Layer 7 of a small transformer language model trained on English Wikipedia (12 layers, counted from 0, width 96).
A neuron adds its activation times its output weights to the MLP's output. To switch it off is to set its activation to zero at one token and run the rest of the model.

Output weights of the MLP neurons that the questions are about. A number n stands for (n - 500) times 0.0004.
n31: 420 441 526 335 477 413 551 490 490 563 423 586 421 456 557 595 538 522 493 550 615 500 521 500 693 437 517 433 598 251 486 594 454 534 528 403 341 452 522 522 565 371 655 281 322 527 497 511 367 346 462 473 285 455 326 400 407 429 436 450 418 541 647 406 426 222 385 567 737 676 442 463 562 405 588 494 625 574 654 461 664 393 514 538 486 656 382 460 461 486 799 736 658 308 822 640
n50: 414 268 554 713 390 462 279 563 451 559 511 619 536 561 689 257 550 187 358 589 466 511 425 591 537 445 565 475 413 464 431 617 504 576 527 917 652 282 432 676 508 325 559 496 644 523 432 500 464 648 382 557 342 284 508 470 334 508 474 526 277 405 429 304 440 732 588 457 728 392 305 535 642 537 412 582 466 568 446 441 625 657 334 410 480 464 612 733 332 539 701 281 410 633 554 401
n68: 616 389 528 579 604 622 379 422 519 425 537 584 525 422 568 484 422 393 489 633 639 512 706 573 656 390 454 641 578 607 508 479 680 537 356 445 495 412 409 448 457 634 433 462 503 481 517 519 392 569 616 497 673 564 271 403 556 320 396 435 455 592 525 403 527 379 555 508 459 629 414 549 570 549 593 482 511 372 515 550 534 551 517 654 503 449 535 514 578 437 544 497 686 616 495 503
n85: 572 652 508 467 460 472 467 380 646 760 663 591 565 361 558 92 715 678 388 571 427 568 479 460 653 522 455 600 545 423 521 435 411 511 360 667 635 515 354 474 553 716 470 122 526 492 496 420 682 867 485 90 329 305 395 653 469 324 541 424 500 527 445 399 508 320 552 377 529 686 406 680 521 484 291 527 533 415 482 623 762 421 555 573 547 229 634 443 699 500 531 521 350 479 383 559
n130: 446 318 477 519 334 632 381 663 415 857 543 278 723 500 648 311 348 396 471 570 521 420 574 311 280 437 457 554 581 405 297 547 614 747 382 248 428 630 607 490 877 523 663 593 360 276 513 219 328 587 392 500 155 574 691 224 317 552 816 523 25 588 372 657 372 490 477 504 500 396 957 662 649 671 266 576 590 538 438 554 500 701 411 455 387 276 567 274 610 510 512 548 420 652 291 477
n157: 491 380 454 227 432 784 624 530 722 564 553 643 550 280 322 415 578 500 683 294 686 537 673 302 481 802 358 703 742 491 451 352 240 504 686 549 668 517 401 604 646 586 865 572 208 469 563 373 584 880 467 434 268 509 681 310 365 610 509 289 445 500 235 641 574 698 483 500 335 533 721 561 625 637 585 740 421 535 476 463 500 496 537 342 455 382 375 396 527 495 589 447 330 210 709 462
n168: 660 389 523 475 472 621 271 337 564 525 549 549 363 553 569 736 508 149 451 613 449 636 551 687 576 468 324 619 398 449 583 536 749 582 714 570 565 393 787 627 349 436 627 792 410 573 551 643 892 592 573 573 508 294 638 428 464 655 407 456 466 515 500 441 650 467 685 569 471 523 463 735 496 532 516 714 601 553 416 344 421 504 551 439 471 406 358 715 370 395 418 689 552 57 415 574
n254: 603 635 649 683 252 564 741 504 547 429 424 605 706 400 538 515 545 443 383 611 643 678 620 489 360 606 408 485 616 643 585 579 529 471 422 382 493 688 429 595 372 293 649 205 420 596 682 500 449 656 579 452 564 302 562 398 264 488 310 410 366 441 77 500 786 680 360 564 342 561 578 460 553 329 481 492 556 266 483 600 504 423 562 424 607 814 587 500 397 553 450 852 544 484 435 481
n299: 301 567 363 392 611 410 331 492 508 278 537 587 331 291 257 349 711 733 716 475 467 576 564 457 406 652 434 295 611 689 438 378 360 440 547 275 624 485 519 244 726 765 602 332 396 488 551 517 400 633 492 582 553 483 610 822 419 455 573 496 642 534 487 606 667 582 337 427 338 643 397 297 297 631 642 554 341 761 384 440 417 457 445 616 525 476 603 363 631 348 609 591 614 125 504 524
n341: 608 564 548 360 613 533 759 402 492 279 417 580 516 696 453 504 500 496 576 630 721 589 271 165 399 38 534 414 321 382 746 306 370 603 629 504 489 343 347 181 433 406 323 585 482 417 426 427 191 342 484 563 624 379 779 705 582 500 430 374 658 287 483 354 579 579 480 261 716 453 367 443 618 460 536 351 500 575 382 357 375 672 509 461 435 556 809 590 555 586 474 542 608 659 417 568
n440: 724 684 494 575 308 586 426 506 339 450 484 603 458 608 455 648 449 594 539 400 434 447 411 587 535 563 298 470 503 728 351 421 457 535 424 442 511 512 506 448 638 335 566 235 419 388 534 276 493 552 296 759 563 530 438 519 608 401 620 400 460 459 434 405 332 350 485 470 296 527 602 649 503 398 503 635 405 557 587 530 667 414 447 437 711 405 417 459 585 493 476 500 494 595 442 549
n508: 613 416 484 347 331 419 541 627 227 627 536 451 477 403 405 539 390 323 447 511 591 440 656 461 602 564 480 424 557 249 813 456 181 352 634 731 626 386 538 570 411 579 462 454 398 403 551 282 491 741 626 589 544 332 458 217 549 472 231 452 453 651 349 224 653 618 602 553 496 439 755 511 664 732 558 767 585 492 623 386 641 477 681 596 311 395 416 697 328 358 531 541 254 487 485 395
n509: 493 399 644 464 479 855 428 615 571 474 212 355 362 507 678 566 493 483 518 571 474 507 823 554 578 533 532 473 421 489 660 401 489 601 445 722 427 557 856 415 579 395 422 529 572 446 481 533 322 430 503 421 511 496 301 542 527 400 518 357 455 550 548 603 564 342 514 567 544 348 488 392 482 354 528 635 325 376 496 533 715 558 560 402 422 527 722 338 370 331 473 750 418 276 507 593
n540: 748 583 308 354 382 506 463 399 428 627 512 515 443 354 474 400 477 451 411 463 560 576 516 382 530 508 463 342 497 647 383 412 434 583 516 581 384 446 477 608 491 515 484 453 590 424 619 610 439 434 417 658 491 494 359 494 510 540 446 515 586 559 633 701 567 683 589 517 735 442 354 464 546 453 638 500 618 672 550 389 438 617 617 601 462 620 334 428 414 597 247 398 421 359 685 409
n554: 524 614 559 613 462 377 592 519 452 585 536 603 494 510 549 554 387 413 454 500 682 567 622 336 640 802 707 651 611 363 410 552 608 429 561 613 538 396 475 556 611 436 541 537 259 392 494 591 458 482 549 742 361 264 460 519 282 376 617 599 524 506 432 624 568 379 516 475 430 472 545 365 269 579 447 678 490 601 656 571 519 422 544 626 689 347 436 662 503 678 545 503 364 507 304 541
n560: 365 548 425 260 665 222 412 419 543 327 539 394 434 884 718 707 340 301 482 360 496 370 627 612 346 361 504 455 653 698 460 530 663 492 554 660 415 409 315 368 246 385 314 522 422 408 477 726 398 750 442 294 417 396 252 414 557 688 301 573 468 435 695 635 604 211 360 463 767 595 460 584 549 776 466 652 552 426 652 427 699 445 450 628 798 441 305 575 593 567 831 460 500 513 608 357

Each question names a token from some text and the token that comes next. It shows the activations a of the neurons there, in the order above. A number n stands for (n - 500) times 0.048.

Then comes g, the gradient of the next token's log-probability with respect to the MLP's output, scaled to length 1. A neuron's effect is roughly proportional to its activation times (output weights . g). A number n stands for (n - 500) times 0.00084.

" had", then " 38"
a: 507 503 522 666 500 500 500 500 501 500 500 500 501 500 500 500
g: 689 673 349 485 493 367 463 421 706 494 613 273 448 436 590 302 390 394 289 541 630 569 522 308 342 560 400 381 506 382 447 578 402 419 655 614 500 452 613 449 541 658 488 646 351 445 626 693 568 506 464 229 525 463 571 524 564 321 501 608 400 277 600 542 679 235 419 553 489 348 539 615 341 501 390 562 577 755 604 544 256 581 570 536 523 642 509 532 684 310 440 514 669 593 399 710
Which neuron, switched off, lowers the next token's probability most? n85

",", then " of"
a: 500 528 500 620 500 500 500 500 500 500 500 500 500 500 500 500
g: 705 372 484 619 508 610 571 317 520 711 410 405 468 604 604 403 558 405 548 534 670 776 623 568 519 441 458 478 367 326 831 432 570 300 428 461 646 446 668 525 515 369 481 391 752 590 422 567 529 477 602 466 435 515 466 452 542 454 304 523 347 788 351 348 539 676 295 432 452 278 398 436 336 486 564 415 486 350 340 326 482 488 678 515 407 571 624 453 688 612 334 604 601 520 376 360
Which neuron, switched off, lowers the next token's probability most? n85

"ch", then " –"
a: 568 500 506 500 500 500 500 500 500 500 500 500 500 500 500 500
g: 649 586 503 503 397 647 528 526 387 547 653 420 499 509 610 525 636 391 655 417 510 472 419 513 600 626 438 496 320 483 314 477 469 648 588 428 740 581 483 525 291 496 431 524 647 501 613 526 570 670 663 614 466 486 725 428 523 256 346 374 375 391 350 434 639 766 346 325 387 662 612 540 392 486 424 498 473 603 403 799 602 660 487 373 824 301 514 438 781 550 402 444 569 365 455 371
Which neuron, switched off, raises the next token's probability most? n31

".", then " He"
a: 500 501 500 500 500 500 500 500 500 500 500 500 500 593 500 500
g: 392 479 589 324 376 344 545 769 355 495 352 715 366 617 499 532 479 827 443 483 656 577 454 267 474 515 403 637 504 457 256 342 634 378 535 438 602 596 371 631 464 525 635 217 481 507 545 608 349 484 473 792 353 646 414 397 378 347 592 645 602 533 595 586 373 502 663 549 652 710 425 704 450 561 560 459 691 375 559 654 494 629 655 402 449 539 499 614 509 561 484 537 465 529 637 456
Which neuron, switched off, lowers the next token's probability most? n540

"key", then "ed"
a: 500 500 500 500 500 500 500 500 500 716 500 500 520 502 504 500
g: 467 334 500 423 384 612 602 492 242 558 344 606 643 291 524 555 630 284 371 622 606 570 569 539 585 515 304 611 364 505 530 377 426 389 666 607 468 572 556 605 393 376 412 592 451 446 575 535 844 491 624 474 607 605 529 346 476 806 604 393 462 387 358 512 514 582 421 425 452 313 629 642 440 369 312 386 576 446 223 321 315 315 604 448 461 554 568 601 595 455 326 557 475 527 438 759
Which neuron, switched off, lowers the next token's probability most? n341

"g", then "bl"
a: 763 500 506 508 500 500 500 500 521 505 500 500 500 500 500 500
g: 538 474 425 566 382 381 595 626 527 450 498 514 420 329 408 369 369 701 164 456 578 411 429 553 624 374 408 421 380 332 635 475 552 545 646 593 451 641 690 357 480 696 460 632 581 763 511 631 317 515 619 654 467 633 682 414 375 619 478 631 557 396 547 394 486 458 553 472 359 594 550 525 515 576 461 512 337 278 660 695 660 739 370 449 567 519 380 315 305 331 568 674 431 448 740 409
Which neuron, switched off, lowers the next token's probability most? n31

"di", then "ct"
a: 500 500 568 500 500 500 524 500 536 500 500 513 500 500 500 752
g: 511 539 170 679 444 367 516 785 648 554 506 424 415 428 711 575 527 503 659 515 390 305 446 567 466 449 304 564 713 480 596 733 292 583 514 683 462 400 289 471 586 510 547 368 493 423 574 420 431 609 466 670 514 423 469 534 514 451 594 525 600 598 514 679 672 579 606 596 515 657 453 721 524 591 415 361 521 503 593 440 508 497 482 489 484 477 173 464 614 520 611 595 933 493 655 501
Which neuron, switched off, lowers the next token's probability most? n560

"-", then " Hans"
a: 500 500 500 500 500 500 500 500 500 500 500 503 504 500 552 500
g: 639 479 462 267 428 436 362 453 345 598 472 631 394 620 857 364 467 602 695 565 636 464 682 442 467 417 600 721 550 396 416 524 324 541 542 533 552 449 488 568 464 513 425 639 334 379 573 721 472 476 435 666 654 504 473 448 575 571 447 574 594 442 557 438 460 688 713 426 568 531 602 650 518 542 565 622 681 390 704 340 304 568 854 420 578 360 475 794 468 376 525 478 552 430 576 288
Which neuron, switched off, lowers the next token's probability most? n554

" was", then " a"
a: 500 500 500 726 500 500 500 500 544 500 500 687 500 500 500 500
g: 525 627 593 523 285 540 530 295 607 479 623 511 341 635 494 476 423 499 313 478 385 652 430 555 375 560 556 557 604 377 484 399 497 452 550 559 458 162 395 383 279 321 527 530 281 410 811 406 502 572 360 635 350 383 444 364 463 636 379 453 456 532 588 320 432 369 439 715 687 585 672 601 728 432 438 544 563 667 588 404 410 674 484 544 294 662 647 449 612 679 528 586 508 694 488 636
Which neuron, switched off, raises the next token's probability most? n299

",", then " is"
a: 500 580 500 500 500 500 500 500 500 500 500 500 500 505 500 500
g: 460 474 510 732 318 509 419 365 428 682 319 427 548 697 594 601 715 445 584 482 561 445 342 741 529 530 658 640 575 518 530 459 664 357 481 568 677 505 341 610 340 269 521 425 784 421 518 472 561 431 474 567 516 551 392 572 469 692 648 612 224 419 368 424 280 724 668 417 584 371 479 746 693 564 493 633 521 486 454 552 576 676 456 524 522 651 514 457 577 497 413 505 485 777 639 441
Which neuron, switched off, lowers the next token's probability most? n50

"ike", then "d"
a: 506 500 500 530 500 500 500 500 500 500 500 500 505 500 500 500
g: 432 714 270 497 371 451 425 505 600 223 277 589 419 486 446 549 548 503 549 432 602 510 488 414 474 515 454 549 477 419 518 378 502 358 516 579 431 177 609 542 319 575 641 661 588 785 272 278 447 449 476 650 516 580 505 348 604 479 701 634 630 626 491 260 595 833 558 520 410 599 505 576 757 530 470 373 475 351 614 706 291 674 630 391 444 475 550 483 510 537 479 559 498 605 496 496
Which neuron, switched off, raises the next token's probability most? n85

"ed", then ","
a: 500 500 500 500 574 500 500 668 512 500 500 516 500 500 500 500
g: 582 369 545 541 365 593 596 458 339 633 441 507 490 481 378 293 622 521 416 392 663 498 386 657 497 479 569 536 555 698 573 501 614 676 506 259 811 305 450 585 403 522 444 445 379 305 442 369 528 663 684 520 449 440 609 500 908 778 506 562 516 525 687 339 511 537 716 554 399 611 569 359 408 538 403 476 439 572 447 586 755 594 623 570 525 643 499 343 462 500 338 521 354 521 436 694
Which neuron, switched off, lowers the next token's probability most? n130

",", then " flu"
a: 500 532 500 500 500 500 500 500 500 500 500 500 500 500 500 500
g: 334 553 581 360 428 639 514 630 564 445 670 585 509 408 471 482 523 608 441 455 293 429 678 626 563 523 668 595 426 529 428 175 585 494 668 343 442 879 240 229 331 580 654 529 547 458 287 615 569 547 617 293 611 576 510 541 579 503 369 653 427 596 439 431 485 431 583 516 560 576 650 526 607 442 487 280 556 546 630 499 459 457 459 730 323 524 614 713 420 363 474 531 308 604 615 566
Which neuron, switched off, raises the next token's probability most? n50

"an", then " attended"
a: 500 500 500 500 500 500 500 547 500 500 500 500 500 520 500 503
g: 319 581 543 635 371 344 695 424 603 561 353 457 501 237 542 528 571 487 421 451 608 371 332 522 445 452 432 417 341 356 393 670 520 319 612 606 432 619 569 662 521 691 529 176 571 314 570 414 315 470 512 502 366 661 401 460 394 352 451 488 506 378 391 687 572 619 328 555 622 468 407 676 806 661 410 481 530 616 414 481 634 501 495 337 443 552 289 454 556 270 642 593 550 551 362 692
Which neuron, switched off, lowers the next token's probability most? n254

".", then " \""
a: 500 500 500 503 500 500 500 500 500 500 500 651 500 501 500 500
g: 570 503 422 494 535 463 551 482 571 412 312 425 428 706 379 685 589 498 688 383 545 633 546 667 710 487 526 515 528 460 542 422 318 302 524 375 419 545 507 517 457 505 723 411 694 549 477 582 318 304 385 438 306 23 587 661 481 328 582 289 513 438 168 465 455 536 354 549 499 586 520 391 600 353 410 462 494 374 427 419 514 476 406 485 574 439 666 226 577 330 401 562 605 512 454 467
Which neuron, switched off, raises the next token's probability most? n508

" (", then "sch"
a: 500 511 500 500 578 500 574 500 500 512 500 500 575 500 500 500
g: 387 288 622 394 538 596 459 494 726 553 601 385 507 362 478 595 628 434 421 480 400 438 615 498 339 625 399 773 503 519 630 447 506 548 359 296 633 472 532 636 595 633 286 719 478 340 477 521 612 357 331 595 552 511 646 659 541 688 409 473 643 464 559 567 419 528 607 486 506 546 398 662 499 683 529 484 482 735 618 591 411 543 523 718 660 481 649 516 327 476 512 528 176 398 598 130
Which neuron, switched off, lowers the next token's probability most? n168

"an", then " finished"
a: 500 500 500 500 500 500 500 575 500 500 500 500 500 513 500 508
g: 372 379 533 593 317 511 482 444 615 527 616 550 552 352 508 577 716 469 705 363 690 436 319 454 547 457 278 415 434 546 483 468 239 612 600 649 509 500 600 692 269 643 698 361 581 249 444 452 410 497 559 461 422 485 374 516 323 184 546 608 474 530 447 463 600 606 514 442 514 388 526 682 736 484 671 364 570 686 328 549 551 708 489 497 495 534 330 555 369 182 503 575 597 583 447 565
Which neuron, switched off, lowers the next token's probability most? n254

",", then " with"
a: 500 621 500 509 500 500 500 500 500 500 500 500 500 500 500 500
g: 781 394 454 727 649 497 401 523 612 496 557 551 384 445 601 576 268 435 478 449 399 426 491 519 442 408 472 399 340 553 797 524 510 453 489 507 373 649 676 506 431 501 406 550 629 518 447 436 517 578 716 349 280 521 726 290 445 232 438 248 418 651 402 442 473 417 572 465 659 285 384 464 595 569 253 595 479 594 448 377 722 381 350 576 536 443 501 488 636 514 548 512 784 294 571 519
Which neuron, switched off, lowers the next token's probability most? n50

"th", then "s"
a: 500 500 529 500 500 500 978 500 500 500 500 500 500 500 502 500
g: 536 331 348 697 510 358 616 563 356 547 678 389 577 239 615 444 731 499 518 525 585 542 488 669 332 572 356 744 404 380 474 515 530 620 451 482 797 570 485 563 308 445 481 490 458 333 544 630 460 604 658 542 760 434 589 571 470 550 286 390 460 468 460 663 801 399 542 512 534 305 420 382 295 379 466 525 569 345 633 525 587 295 620 330 557 493 645 292 512 481 569 635 347 496 565 463
Which neuron, switched off, lowers the next token's probability most? n168

".", then "\n\n"
a: 500 508 500 500 500 500 500 500 500 500 500 500 500 609 500 500
g: 505 620 345 374 360 297 426 386 459 484 389 363 532 631 506 592 458 365 490 333 598 571 790 596 491 563 523 618 694 677 733 340 352 535 425 614 560 438 628 593 616 410 538 560 511 335 443 257 557 528 443 249 589 220 447 595 673 623 277 561 422 351 553 384 650 467 522 487 509 532 337 332 480 372 567 572 574 613 350 246 365 620 627 442 598 553 668 544 432 582 515 458 518 286 417 661
Which neuron, switched off, lowers the next token's probability most? n540

"le", then " ("
a: 500 500 500 500 688 500 500 504 500 500 500 500 503 500 500 500
g: 589 461 531 449 639 558 344 397 491 785 349 418 408 582 429 595 617 572 473 508 389 521 408 390 561 501 564 362 482 325 565 242 495 490 586 573 744 301 678 657 501 360 398 378 324 490 554 543 609 708 364 534 511 371 669 496 636 550 511 502 369 535 568 493 638 508 207 444 275 722 631 524 459 562 449 712 615 586 466 375 556 273 527 554 611 473 553 376 872 387 381 581 470 440 373 612
Which neuron, switched off, lowers the next token's probability most? n130